Layer 6 of a small transformer language model trained on English Wikipedia (12 layers, counted from 0, width 96).
Take only the direct path to the model's output, skipping the later layers: a vector added to the residual stream pushes a token's score in proportion to its dot product with that token's output vector.

Output vectors of the tokens that the questions are about. A number n stands for (n - 500) times 0.0078.
"anna": 483 459 452 559 441 477 540 506 408 544 610 376 503 440 526 624 622 498 496 553 525 486 474 502 486 584 590 508 513 524 551 543 406 561 424 479 553 477 439 603 548 471 479 509 438 483 458 599 494 573 567 502 502 582 444 636 504 469 493 596 491 431 615 374 523 411 539 449 569 519 403 586 407 603 483 633 528 349 500 498 314 602 604 516 431 439 460 522 500 511 530 636 470 569 519 596
"ades": 555 517 462 504 442 477 451 494 439 453 525 371 513 516 576 451 636 530 524 522 352 513 635 546 575 512 509 456 484 547 510 603 599 582 515 473 561 609 451 418 622 493 430 686 525 439 438 479 560 389 579 614 513 497 485 394 508 427 485 506 505 462 490 384 510 568 418 509 557 528 492 508 476 530 453 544 552 365 504 496 523 511 519 426 528 408 336 482 603 451 417 459 460 530 504 513
" they": 474 462 409 498 486 494 558 390 432 457 445 467 514 528 492 486 588 548 514 485 512 663 508 486 595 528 459 528 530 571 447 502 539 536 471 525 502 652 484 456 460 520 407 517 541 646 509 472 558 497 486 476 548 542 562 495 488 491 505 523 446 425 550 443 442 442 568 551 560 396 478 458 522 570 435 502 550 502 427 519 513 551 526 469 426 502 564 521 524 445 401 493 524 636 526 601
" buildings": 542 440 487 459 434 491 505 539 423 537 499 452 521 436 522 508 563 498 573 483 403 509 496 509 507 567 525 405 539 596 651 486 527 515 619 429 517 497 394 524 515 433 426 565 343 532 483 431 578 519 427 439 490 539 398 515 554 461 502 580 571 439 550 507 571 531 477 588 522 469 488 553 490 578 522 520 489 464 489 449 472 566 534 485 423 474 422 406 408 493 358 491 494 536 516 648
" Insecta": 457 493 507 570 517 425 391 496 474 560 410 498 549 570 476 396 547 461 594 404 395 628 610 524 560 550 517 459 513 620 527 592 516 452 462 513 511 509 443 401 498 523 429 509 387 405 579 446 657 408 475 479 479 540 403 583 581 483 472 527 597 586 741 419 511 447 498 493 562 527 446 546 452 583 547 558 542 397 476 447 577 565 591 336 507 538 514 464 446 402 408 529 464 521 434 589
" Nomada": 464 215 414 546 322 352 461 476 276 733 500 318 560 373 492 396 722 385 695 312 376 973 679 347 457 720 590 500 418 567 281 743 541 621 620 444 579 550 168 456 697 359 207 740 182 668 715 516 484 470 615 606 466 715 552 736 661 283 418 585 311 358 805 468 405 368 562 517 556 295 347 679 488 722 525 776 491 53 368 133 396 758 634 519 313 424 421 505 515 409 400 592 504 755 426 706
" chronology": 502 374 490 458 557 484 480 567 489 473 622 553 511 593 477 567 576 326 510 471 504 644 655 422 529 578 604 532 458 527 522 639 550 636 475 343 599 477 404 406 551 368 430 662 423 339 520 514 438 588 496 549 513 483 431 601 654 464 465 461 498 488 619 517 508 426 561 510 473 523 513 467 509 610 523 688 551 396 474 371 473 444 396 498 500 533 429 484 630 458 399 512 467 577 551 628
"Species": 517 424 451 486 537 450 556 467 450 583 526 610 523 420 593 369 447 578 595 370 402 565 424 435 418 570 391 401 556 440 522 541 521 446 419 556 513 344 390 386 564 511 485 621 326 576 486 408 629 406 569 448 458 525 493 653 613 508 333 448 530 381 664 366 522 485 608 661 457 428 401 526 416 559 407 660 514 332 359 408 446 595 583 425 521 277 416 572 465 468 407 587 499 542 502 500
" Elevation": 531 367 528 536 449 448 450 482 395 525 535 395 535 485 479 455 552 466 564 570 481 539 602 480 548 541 561 485 460 641 521 527 582 623 561 516 585 516 361 578 514 368 487 636 306 440 547 565 536 509 524 454 526 590 532 465 538 410 370 515 473 435 529 434 553 303 669 552 585 392 504 561 585 517 475 487 508 413 457 444 558 596 479 449 549 570 441 566 351 407 406 439 467 557 392 464
" reviews": 543 436 573 438 416 479 471 509 557 576 472 426 528 461 515 546 647 583 359 469 364 608 625 495 389 585 621 466 424 426 547 551 484 451 498 409 460 442 464 428 467 466 429 556 500 500 471 519 509 538 462 412 472 523 490 642 593 456 458 417 464 439 526 476 448 633 451 518 596 489 391 484 557 603 463 562 446 434 500 418 438 634 548 550 484 381 349 453 482 438 328 596 442 697 427 571
" operated": 567 439 435 561 518 492 543 349 419 523 486 465 521 509 446 490 572 520 522 441 525 601 522 519 513 542 532 594 494 575 614 495 593 506 593 476 579 466 565 565 523 498 433 534 387 500 531 529 484 448 537 526 497 552 481 483 639 532 489 554 587 507 584 496 560 436 584 548 547 458 451 580 435 465 410 549 505 442 423 413 526 463 549 566 469 528 507 510 438 484 432 498 516 608 506 565
" Species": 441 540 442 558 429 462 537 494 406 489 420 559 526 477 553 470 455 473 527 508 456 577 535 358 456 471 431 355 438 509 531 564 599 482 517 586 446 418 379 455 500 489 453 579 340 546 532 520 624 608 592 522 375 549 510 562 580 470 319 624 481 407 572 362 589 516 556 645 523 473 502 567 427 619 504 576 599 431 526 425 553 535 502 431 515 521 426 556 541 484 441 491 444 492 434 511
"National": 529 492 519 519 478 455 492 522 467 486 432 555 521 511 473 530 448 501 562 435 542 606 443 464 474 484 485 546 468 528 525 564 493 538 489 441 517 501 512 606 523 502 500 546 423 578 560 480 481 488 545 470 397 514 489 551 546 489 481 576 535 509 484 474 585 522 542 531 519 524 439 535 458 449 552 466 492 386 496 436 490 600 589 518 517 467 401 511 396 449 511 471 485 532 489 586
" crossing": 547 492 397 513 555 487 473 409 361 450 382 438 517 432 492 434 585 457 599 528 446 578 600 523 478 573 469 440 503 566 543 559 606 530 551 491 537 538 498 540 560 523 429 569 444 455 617 521 463 480 581 457 534 540 441 498 611 420 482 563 484 494 607 531 418 454 454 500 499 462 502 526 484 581 422 561 524 461 433 438 477 544 557 462 344 475 482 562 432 466 510 447 493 524 503 585
"ried": 469 393 509 444 577 475 489 563 463 531 553 471 514 378 438 579 488 325 559 575 438 506 572 519 477 502 476 591 517 545 469 545 519 474 560 496 481 422 504 483 524 577 420 444 425 416 604 482 587 445 572 631 558 503 474 415 484 424 351 441 562 577 571 414 481 408 496 439 459 470 353 604 556 575 450 549 417 365 447 463 360 453 569 483 360 337 437 468 435 430 529 577 553 669 554 606
"ational": 441 573 500 564 573 483 511 590 327 511 404 546 527 435 421 413 555 462 541 444 452 610 548 516 496 577 572 329 447 513 563 571 529 615 508 373 407 487 367 484 495 532 398 579 359 463 381 432 546 477 564 508 323 504 528 569 546 480 484 542 494 557 527 380 607 452 534 612 532 509 422 556 429 526 558 508 493 369 541 447 498 547 584 575 492 420 397 600 474 538 475 464 465 529 564 625
" coach": 546 426 479 442 522 492 581 457 538 512 496 406 513 543 452 467 595 589 489 438 523 578 565 428 472 441 510 549 468 575 616 526 510 477 537 427 589 540 495 534 552 506 423 573 480 597 629 527 439 534 572 502 545 541 423 563 500 463 483 542 422 581 589 491 502 431 583 587 468 481 487 491 530 347 579 502 439 459 561 447 472 471 577 412 463 443 500 588 453 451 507 530 493 639 513 574
"Production": 442 462 500 465 553 468 556 492 397 468 518 566 523 519 441 502 587 404 609 519 455 508 638 486 414 521 566 603 478 504 402 559 581 509 549 435 527 391 500 535 579 553 476 458 529 498 580 498 579 687 412 568 488 499 534 568 635 431 479 491 588 567 619 440 507 464 551 628 416 472 425 579 495 440 527 640 559 365 442 394 340 580 629 504 386 481 455 415 562 450 290 533 493 545 458 607
" manufact": 467 469 458 518 525 494 582 447 434 525 490 498 523 450 498 507 571 583 548 425 484 571 522 439 450 500 511 465 515 508 620 517 531 518 543 448 517 457 457 546 513 514 427 553 431 521 550 538 518 463 601 479 482 535 418 498 606 518 438 522 567 491 559 497 542 508 549 576 582 492 507 597 427 517 469 561 492 470 452 439 508 468 503 494 487 486 463 575 441 457 411 566 509 558 492 585

Output weights of attention head 2. The head adds the sum of these rows, row i times number i of z. A number n stands for (n - 500) times 0.0016.
o0: 433 487 472 478 412 603 407 539 498 475 443 602 431 479 551 532 489 594 486 409 507 512 693 560 458 455 621 535 619 615 459 448 523 526 436 490 536 527 628 638 607 556 414 560 586 542 623 518 477 492 459 501 705 632 605 612 559 339 501 595 651 643 489 460 597 423 583 507 613 458 487 405 550 442 400 487 526 541 464 541 324 627 574 539 396 523 421 564 378 342 454 475 534 586 534 512
o1: 488 633 330 516 551 756 467 435 153 578 511 578 697 514 467 451 585 520 505 278 456 708 422 388 554 478 593 384 394 490 497 545 476 545 493 433 485 459 492 450 566 557 102 472 386 744 547 466 661 496 576 551 440 411 514 401 530 444 422 529 483 439 549 398 555 589 653 587 657 455 413 417 555 550 336 414 589 660 300 493 367 559 391 553 503 486 556 400 470 388 286 485 291 610 647 637
o2: 397 313 607 503 321 380 491 575 582 520 698 429 731 453 557 359 510 433 318 564 495 492 540 602 582 438 592 484 577 483 407 369 519 399 430 501 386 444 313 335 490 557 665 632 589 489 450 527 427 413 382 480 496 665 713 569 396 607 522 455 247 528 535 322 370 487 521 440 500 329 413 373 842 376 619 463 376 543 632 491 472 727 564 537 474 458 513 257 588 578 478 629 371 586 482 637
o3: 615 636 578 509 488 393 616 453 569 432 573 637 571 669 570 490 490 493 437 584 554 579 515 515 535 435 434 620 452 459 439 571 448 652 536 284 495 370 519 422 533 364 739 675 662 503 530 501 362 619 605 809 249 518 635 574 593 513 528 323 379 454 344 454 400 538 437 549 277 587 625 446 340 360 612 518 386 558 572 638 684 399 391 496 474 530 516 529 690 654 525 441 671 461 404 468
o4: 658 403 496 574 509 555 639 423 397 644 627 332 539 432 728 514 492 709 448 701 387 351 397 379 588 512 382 646 457 363 234 351 452 488 472 670 506 519 528 569 444 430 504 521 527 345 368 422 356 596 396 358 618 597 428 568 327 663 597 486 299 399 577 539 491 592 657 422 519 289 382 574 493 433 645 499 448 555 425 386 456 598 514 602 545 392 645 357 531 519 465 665 356 540 448 414
o5: 379 580 405 524 489 541 513 463 253 637 427 486 363 359 703 511 453 518 430 442 328 441 632 516 498 531 486 476 490 511 310 363 498 570 416 429 560 660 614 709 502 587 421 440 619 651 654 480 451 376 540 481 569 743 584 584 496 344 481 469 473 442 414 403 394 385 581 561 483 346 542 431 462 506 423 369 414 526 291 585 305 559 483 440 383 332 670 501 390 522 545 598 468 466 476 408
o6: 643 451 482 573 367 467 523 630 429 607 565 568 630 620 674 458 552 817 394 694 498 392 542 416 619 375 441 489 558 402 318 455 294 559 374 570 443 496 471 395 448 332 311 444 556 411 510 446 346 730 289 657 254 352 671 453 370 445 506 344 112 408 587 412 416 654 582 375 485 453 471 501 713 378 436 366 448 538 670 542 537 519 460 510 687 426 479 299 579 725 294 599 470 686 461 703
o7: 479 462 373 459 347 611 355 539 718 521 414 686 470 284 580 613 491 726 511 368 445 515 683 511 576 437 588 515 676 453 566 630 655 464 538 407 508 403 551 569 632 477 318 432 322 684 494 340 587 408 490 388 646 439 534 606 616 447 394 594 755 655 553 326 638 544 524 583 726 465 494 399 401 550 393 359 560 496 574 591 490 474 397 485 494 484 374 441 522 397 214 582 351 563 532 328
o8: 509 562 517 465 524 415 538 558 530 514 542 568 375 481 714 529 453 565 481 558 607 291 552 611 498 533 573 579 547 541 446 394 375 618 526 443 450 434 587 612 597 484 607 476 670 496 639 561 439 414 576 509 523 765 584 439 572 350 470 411 589 735 403 351 519 523 683 574 647 355 653 347 501 426 522 353 320 591 529 615 399 619 473 527 371 558 498 501 438 516 571 701 503 375 574 512
o9: 578 529 664 569 587 714 365 438 598 454 557 543 657 538 315 512 546 511 415 637 591 674 381 569 542 602 620 333 361 415 716 681 442 380 670 408 516 315 396 475 674 419 664 473 353 212 427 443 669 712 465 517 394 211 492 363 651 530 520 376 581 441 515 533 682 521 571 490 498 668 603 569 639 550 652 646 458 628 560 482 700 423 425 545 649 609 334 388 615 392 423 520 404 457 514 579
o10: 562 616 426 666 260 418 576 559 584 379 455 252 613 577 406 392 405 584 424 391 382 853 503 312 531 445 342 571 560 561 520 697 390 398 327 455 414 624 566 464 464 507 435 627 372 752 559 592 352 569 541 454 524 526 547 531 347 546 607 543 366 708 388 478 350 455 579 449 477 526 514 500 518 452 521 300 481 557 500 568 328 510 594 405 653 519 716 742 393 596 655 266 477 448 364 356
o11: 419 374 555 323 517 406 554 430 671 479 537 546 497 467 443 473 509 529 459 552 515 511 470 736 442 435 505 412 618 598 570 445 551 479 475 573 562 552 194 377 462 649 924 531 657 301 462 419 489 441 445 480 401 440 493 571 453 603 589 445 452 541 558 552 409 491 461 392 268 502 563 628 363 314 595 556 355 603 620 598 479 503 453 359 395 476 503 473 464 528 622 564 509 419 347 644
o12: 397 415 487 372 561 229 768 479 408 387 603 388 686 697 397 484 672 293 598 684 645 449 549 495 410 423 581 489 346 438 511 799 550 428 574 633 444 655 650 392 435 433 285 578 820 458 548 704 425 685 538 621 457 245 466 296 453 386 635 493 296 527 688 565 536 367 420 474 439 765 673 316 224 388 476 430 634 462 453 422 606 268 567 286 589 650 483 590 605 601 601 464 677 419 515 532
o13: 582 648 579 497 469 594 616 421 464 441 510 312 523 573 369 622 607 560 534 655 534 729 414 455 527 425 483 361 436 411 606 773 559 420 518 562 465 513 548 591 539 445 636 494 409 422 561 582 473 734 565 574 501 348 348 507 552 456 544 539 603 614 542 609 543 390 526 486 450 682 544 635 456 517 630 560 467 643 480 431 495 595 677 572 587 469 438 564 363 458 545 275 643 387 516 391
o14: 570 479 265 504 566 357 654 376 718 376 655 371 752 481 371 438 487 681 533 419 517 765 400 373 532 475 621 539 363 518 567 603 628 455 514 356 561 463 588 364 481 530 449 696 301 500 421 442 547 472 620 294 523 308 517 437 581 763 480 682 471 598 624 469 582 689 678 434 650 493 645 457 453 485 571 360 640 640 477 506 634 452 438 505 581 520 414 626 710 408 458 450 338 382 517 524
o15: 624 419 349 614 517 303 537 495 706 510 568 291 572 498 521 409 461 576 579 554 487 513 366 446 681 455 466 568 749 536 456 626 576 560 444 642 518 576 519 467 530 455 526 663 410 527 474 593 421 560 601 492 665 458 631 592 479 601 502 708 484 739 645 546 524 475 623 330 541 502 467 539 402 444 509 337 620 488 511 652 566 642 508 443 490 480 406 724 747 495 560 527 528 507 519 439
o16: 561 465 425 591 608 374 595 551 433 472 615 286 419 577 559 532 555 255 696 674 515 314 542 553 564 435 505 247 509 442 470 667 582 506 644 561 490 457 507 534 644 420 597 520 375 332 423 604 604 628 665 692 666 379 612 383 509 309 587 503 452 557 641 405 631 446 548 443 640 532 534 427 446 572 453 325 565 438 457 401 572 744 423 431 449 533 433 564 655 417 605 550 646 453 560 578
o17: 579 348 735 478 514 646 462 522 506 655 443 742 255 345 596 527 511 942 515 553 401 460 426 495 500 365 517 642 633 538 400 529 537 599 582 473 552 572 552 607 532 422 582 230 583 507 554 370 351 721 381 480 526 347 468 721 583 475 384 621 648 480 618 452 660 511 594 596 517 485 461 624 307 298 513 456 445 580 751 563 506 287 481 526 472 373 401 425 396 422 267 478 357 602 366 530
o18: 582 521 628 398 560 412 691 549 347 575 597 539 438 544 363 478 564 664 425 473 426 628 389 500 484 467 416 334 304 386 527 440 435 646 723 553 298 451 275 408 442 736 543 305 447 544 511 466 412 548 435 500 396 379 425 564 381 594 502 501 414 488 437 383 438 616 489 546 528 553 532 558 542 503 576 482 401 466 608 455 593 498 517 578 539 524 665 228 405 472 404 572 367 441 448 643
o19: 656 491 350 597 542 348 365 344 580 453 386 456 615 501 547 477 431 381 674 493 541 687 341 589 526 489 418 477 537 406 367 807 451 516 452 492 624 628 365 293 453 597 427 579 447 551 468 425 514 487 503 530 386 26 483 526 354 523 449 647 354 577 533 553 458 493 465 277 343 579 604 634 71 284 551 561 719 554 553 751 732 350 348 465 644 544 579 491 642 508 563 401 281 476 264 667
o20: 423 388 574 480 743 488 346 559 462 590 413 636 425 643 423 585 742 349 531 428 577 458 517 638 344 531 526 470 330 374 500 424 541 587 681 373 516 368 796 554 560 445 478 459 695 330 495 524 453 557 292 682 377 285 435 770 459 434 343 589 296 349 574 564 708 441 389 487 507 649 594 454 401 572 446 638 565 276 528 246 773 385 653 495 603 537 411 349 661 615 500 595 677 521 347 665
o21: 565 539 534 557 459 522 482 491 524 432 493 465 581 613 324 390 561 532 654 624 670 692 516 440 617 488 558 394 513 517 790 864 477 446 466 480 553 509 333 336 495 374 352 637 222 497 697 560 707 562 539 482 263 315 757 171 533 453 584 511 403 494 609 522 435 474 659 402 594 492 634 369 691 503 352 318 643 686 427 617 426 487 462 286 687 545 325 679 562 429 462 425 464 471 609 601
o22: 562 615 546 679 501 431 525 522 479 679 415 411 398 469 615 516 476 710 435 581 539 561 177 513 319 470 441 564 334 498 332 372 433 605 496 447 580 372 575 652 484 544 499 471 468 429 499 615 330 595 457 226 508 670 385 642 485 446 447 609 550 537 488 442 582 466 721 395 487 405 491 715 438 396 624 435 494 452 470 388 555 624 633 815 652 346 522 545 317 554 590 518 410 417 532 504
o23: 738 407 443 662 684 374 584 581 542 548 453 611 677 574 458 265 576 778 564 563 482 416 165 369 494 533 397 646 521 630 499 321 459 655 505 435 567 544 458 459 465 538 151 616 676 510 550 638 444 735 392 581 353 414 647 664 351 476 537 547 363 434 456 523 504 591 501 534 347 536 448 647 100 241 498 348 626 346 401 413 452 321 387 372 442 419 625 652 551 626 512 442 624 551 585 606
o24: 506 744 462 533 435 609 524 514 493 545 413 515 450 479 645 424 265 187 590 483 429 377 607 548 556 630 461 546 588 546 484 566 452 496 538 377 570 528 543 503 564 494 554 493 381 564 439 443 631 392 696 504 395 677 494 417 563 290 443 296 607 245 422 574 510 437 511 502 443 573 317 475 419 632 296 532 599 393 439 684 572 375 322 536 596 505 563 526 578 516 588 514 460 570 527 440
o25: 473 646 360 510 396 460 678 518 622 428 523 486 737 402 508 428 426 354 499 532 499 418 353 487 435 650 489 493 472 537 602 493 623 443 446 376 468 374 273 293 604 529 528 649 523 576 312 490 702 548 653 224 354 635 459 356 600 345 573 248 524 117 443 403 544 551 476 554 313 608 282 473 416 568 548 555 576 426 432 493 594 353 290 552 717 336 555 620 603 581 510 402 438 457 623 426
o26: 463 607 504 525 457 558 522 561 342 582 457 512 317 404 720 509 510 419 454 691 418 241 610 512 527 610 472 447 627 534 373 320 446 605 439 527 557 527 453 644 562 509 633 417 557 421 558 453 570 492 508 494 424 846 615 473 524 244 510 327 525 342 401 440 443 437 393 551 420 358 364 474 648 629 426 457 451 436 444 511 378 657 431 510 440 303 533 501 443 498 552 641 571 515 614 452
o27: 522 675 312 478 629 518 524 383 433 390 446 634 566 402 595 413 405 285 481 284 382 601 560 437 465 561 480 514 510 536 327 384 496 610 442 314 538 509 450 392 340 642 315 635 537 747 593 473 610 262 614 551 311 488 639 423 560 506 383 451 524 390 434 532 300 574 466 523 505 397 430 427 406 478 476 597 502 564 434 649 432 555 352 560 365 446 640 523 470 572 418 346 339 604 537 660
o28: 545 565 595 600 464 499 432 436 593 531 543 333 629 465 391 514 399 513 467 555 521 584 421 439 634 627 509 490 522 417 639 637 643 296 442 453 492 396 437 479 591 383 569 706 194 382 331 434 679 638 604 505 503 435 370 262 625 495 677 462 600 449 454 619 604 460 613 452 380 577 396 668 522 472 565 538 508 372 494 485 449 342 384 501 570 489 387 523 574 436 478 385 494 481 667 286
o29: 435 462 193 480 564 290 496 487 556 367 407 437 620 548 513 461 540 376 611 511 575 349 666 463 470 695 496 589 640 572 454 451 542 426 441 620 561 744 591 474 377 587 140 634 702 443 603 477 582 406 480 508 603 507 633 477 418 367 523 525 519 586 489 593 481 523 440 421 512 464 545 432 275 455 460 417 636 376 373 581 290 519 508 362 301 525 523 589 467 471 499 603 648 515 662 728
o30: 671 313 719 523 619 342 404 456 632 607 607 402 502 550 511 453 504 508 512 701 589 553 284 561 559 433 564 453 578 513 597 530 548 566 420 496 597 374 307 450 495 464 813 675 359 289 454 610 469 543 541 548 519 539 605 491 473 751 561 524 467 575 537 619 448 472 444 397 388 406 572 630 635 465 668 577 415 579 538 552 580 659 515 595 433 569 386 546 651 598 633 598 558 422 420 461
o31: 466 462 540 485 530 687 493 501 483 556 363 600 244 411 628 388 455 393 590 569 556 463 452 614 397 561 529 467 629 619 451 541 417 670 511 561 724 573 255 528 461 591 558 264 643 592 688 465 568 339 408 462 395 514 586 697 434 467 279 487 580 413 622 588 463 345 509 597 431 490 637 487 418 442 387 477 451 686 470 696 560 444 392 342 473 483 555 610 420 527 719 565 342 482 376 655

Each question shows a token from some text and the vector z that the head gathered there. A number n stands for (n - 500) times 0.0056.

" |": 552 370 589 542 513 498 447 487 548 609 406 706 518 507 592 541 561 536 518 398 550 472 502 520 432 581 549 434 473 499 546 514
Which of these tokens does it push down most? " Nomada"

"d": 587 518 497 483 451 534 351 527 503 511 499 542 526 535 611 517 511 440 463 445 547 485 469 443 443 464 461 510 449 576 456 479
Which three tokens does it push up most, strongest first? " crossing", " Insecta", " operated"

" visit": 596 405 457 509 413 518 345 583 483 346 656 696 542 522 501 594 429 655 534 663 485 362 638 742 387 509 376 527 433 631 400 531
Pushed up most: " coach"

"–": 541 440 570 505 508 505 450 464 514 569 453 612 476 519 544 534 550 497 514 439 502 473 543 499 476 576 550 500 498 487 522 491
Pushed up most: "anna"

"town": 545 502 500 458 438 498 427 482 528 550 420 558 530 522 509 514 598 506 515 464 563 529 542 546 462 516 530 477 441 534 462 559
Pushed up most: "Production"

"|": 556 409 584 547 493 516 448 461 539 557 468 613 471 488 506 516 549 462 465 412 505 449 476 450 480 512 568 471 481 488 541 488
Pushed up most: "ried"

",": 561 536 446 497 434 491 465 567 492 504 571 486 449 559 525 489 417 578 551 477 472 519 542 531 447 417 413 486 428 469 478 570
Which of these tokens does it push down most? "ades"

")": 561 407 575 527 490 495 439 510 541 629 398 667 501 529 574 537 589 523 501 404 570 480 513 507 453 572 549 445 490 482 545 492
Pushed up most: " chronology"

"bit": 584 613 565 355 413 554 317 553 444 621 513 690 303 547 647 594 674 469 573 568 484 537 553 389 427 457 494 508 460 435 539 552
Pushed up most: " Insecta"

" Al": 547 449 590 507 522 487 417 463 502 579 448 617 479 522 582 534 538 499 536 383 452 480 503 490 417 598 530 509 475 470 534 481
Pushed up most: " reviews"

"u": 502 480 582 515 572 504 439 460 477 622 490 589 464 515 696 542 550 491 564 479 478 486 587 501 475 639 506 520 499 413 574 513
Which of these tokens does it push down most? "ried"

"J": 536 526 519 487 509 509 435 517 473 569 458 507 488 530 572 540 544 513 469 480 521 516 489 446 481 517 490 476 509 471 514 507
Which three tokens does it push up most, strongest first? " chronology", " Elevation", " Insecta"

" the": 535 510 593 350 511 540 401 457 479 538 494 492 497 539 546 531 558 364 459 408 502 528 510 348 477 471 541 438 511 534 502 459
Which three tokens does it push up most, strongest first? " Nomada", " Elevation", "ried"

" 0": 524 440 545 522 526 476 465 483 467 606 492 605 495 524 598 534 531 551 504 510 509 484 545 477 505 589 495 501 509 434 543 531
Pushed up most: " chronology"

"aru": 580 559 443 474 478 508 443 553 460 600 463 456 483 555 587 485 531 554 497 423 588 584 524 530 485 476 487 476 518 503 489 474
Pushed up most: " operated"

" Bel": 593 647 500 483 427 526 461 615 449 657 470 518 372 503 677 533 553 497 471 484 471 634 393 452 554 559 509 616 532 502 488 527
Which of these tokens does it push down most? "anna"

"2": 544 437 556 520 491 508 450 480 507 574 441 629 480 502 540 504 517 519 505 446 531 452 512 507 477 566 543 502 477 498 521 513
Which of these tokens does it push down most? " Nomada"

" Community": 608 651 506 440 471 535 479 655 445 542 501 496 406 493 671 615 556 555 444 534 389 619 411 539 501 570 516 618 533 551 474 492
Which three tokens does it push up most, strongest first? " Nomada", "Species", " they"

"=": 559 514 592 502 385 447 330 580 498 693 423 693 295 492 650 580 615 492 569 515 517 463 439 327 478 455 465 490 474 343 619 539
Pushed up most: " Insecta"

"ation": 496 489 448 357 595 429 405 507 489 598 324 486 428 545 559 519 512 538 507 458 490 461 632 466 478 527 503 458 550 479 515 497
Pushed up most: " buildings"

"state": 507 651 554 382 326 529 271 642 530 770 408 522 303 584 691 442 625 515 721 476 548 571 660 390 483 697 549 579 638 280 557 464
Pushed up most: "ational"

" death": 596 512 526 441 454 524 341 559 493 525 487 557 485 515 609 530 524 443 452 442 532 486 465 422 445 473 467 496 472 568 475 487
Pushed up most: " Insecta"

"ain": 631 628 503 421 338 496 275 648 471 710 360 609 348 499 612 509 601 474 501 540 534 527 433 353 505 538 545 562 481 519 489 551
Pushed up most: " Insecta"

" to": 531 437 433 504 592 555 423 353 509 476 526 450 590 663 441 505 568 487 530 351 593 295 621 525 312 339 511 356 407 447 501 456
Which of these tokens does it push down most? "Species"

"out": 665 567 605 422 416 606 308 391 569 549 436 569 659 550 595 488 650 248 428 365 579 560 486 369 366 487 582 539 417 694 487 402
Which of these tokens does it push down most? "Species"

"FA": 569 431 553 516 464 493 436 537 528 648 384 638 490 547 551 531 615 526 482 412 595 488 515 487 479 565 556 449 510 466 536 481
Which two tokens does it push up most, strongest first? " chronology", "Production"

".": 549 451 496 525 455 510 391 528 465 466 572 660 512 530 541 554 489 571 527 593 523 437 570 629 426 547 424 526 469 533 459 526
Which two tokens does it push up most, strongest first? " coach", "National"

"oti": 513 535 528 485 515 523 473 483 479 620 438 510 467 554 529 514 556 482 504 458 507 536 508 428 500 519 544 482 526 452 523 495
Pushed up most: " Elevation"

"\n": 504 419 597 532 456 431 366 489 471 643 458 695 420 515 653 566 548 530 524 450 513 513 500 408 462 586 486 461 504 336 647 601
Which two tokens does it push up most, strongest first? " chronology", " Elevation"

"fr": 521 526 486 506 538 520 486 471 467 598 438 519 496 549 543 519 574 515 471 496 532 572 527 507 520 533 536 479 521 462 522 547
Which two tokens does it push up most, strongest first? " chronology", " Elevation"

" city": 533 506 507 458 448 490 428 481 525 563 408 554 518 521 519 514 598 502 526 453 563 527 544 536 463 533 534 474 448 508 474 548
Pushed up most: "Production"

" Mari": 515 523 534 482 537 522 473 452 482 614 419 509 496 554 517 519 568 472 510 417 508 519 493 431 494 507 556 461 509 463 525 497
Which two tokens does it push up most, strongest first? " Elevation", " chronology"

"cle": 554 482 492 488 465 499 404 512 508 620 409 581 464 546 509 505 560 519 495 404 519 492 507 480 503 552 552 455 514 471 502 536
Which of these tokens does it push down most? " they"

" with": 567 454 456 552 372 474 429 671 540 548 649 495 437 630 525 443 337 592 544 524 495 466 638 420 439 417 351 427 434 393 440 573
Pushed up most: "National"

" trains": 557 504 444 536 414 476 437 640 516 576 571 484 437 602 561 469 391 603 549 523 488 499 608 455 458 459 388 461 454 402 459 574
Pushed up most: "National"

" an": 535 436 434 504 597 556 425 349 507 474 530 448 594 667 444 507 567 489 529 351 598 292 625 527 304 331 507 352 402 445 503 454
Which of these tokens does it push down most? "Species"

" shot": 550 513 580 425 511 537 427 452 511 543 455 511 520 525 549 507 588 382 490 423 546 511 497 362 438 474 543 490 473 545 503 439
Which two tokens does it push up most, strongest first? " Nomada", "ried"

" and": 562 502 462 404 351 522 444 435 610 389 426 547 700 462 430 470 608 512 555 426 643 513 575 694 371 490 528 515 272 698 295 590
Which two tokens does it push up most, strongest first? "Production", " crossing"

" down": 538 466 450 354 552 467 395 548 453 598 387 501 421 578 489 504 537 516 485 411 522 470 576 422 538 528 535 426 591 491 478 501
Pushed up most: " buildings"

" Nova": 517 529 555 460 532 511 473 486 477 630 427 512 471 551 555 526 567 481 503 439 531 539 509 412 481 503 537 460 524 449 537 472
Which of these tokens does it push down most? " they"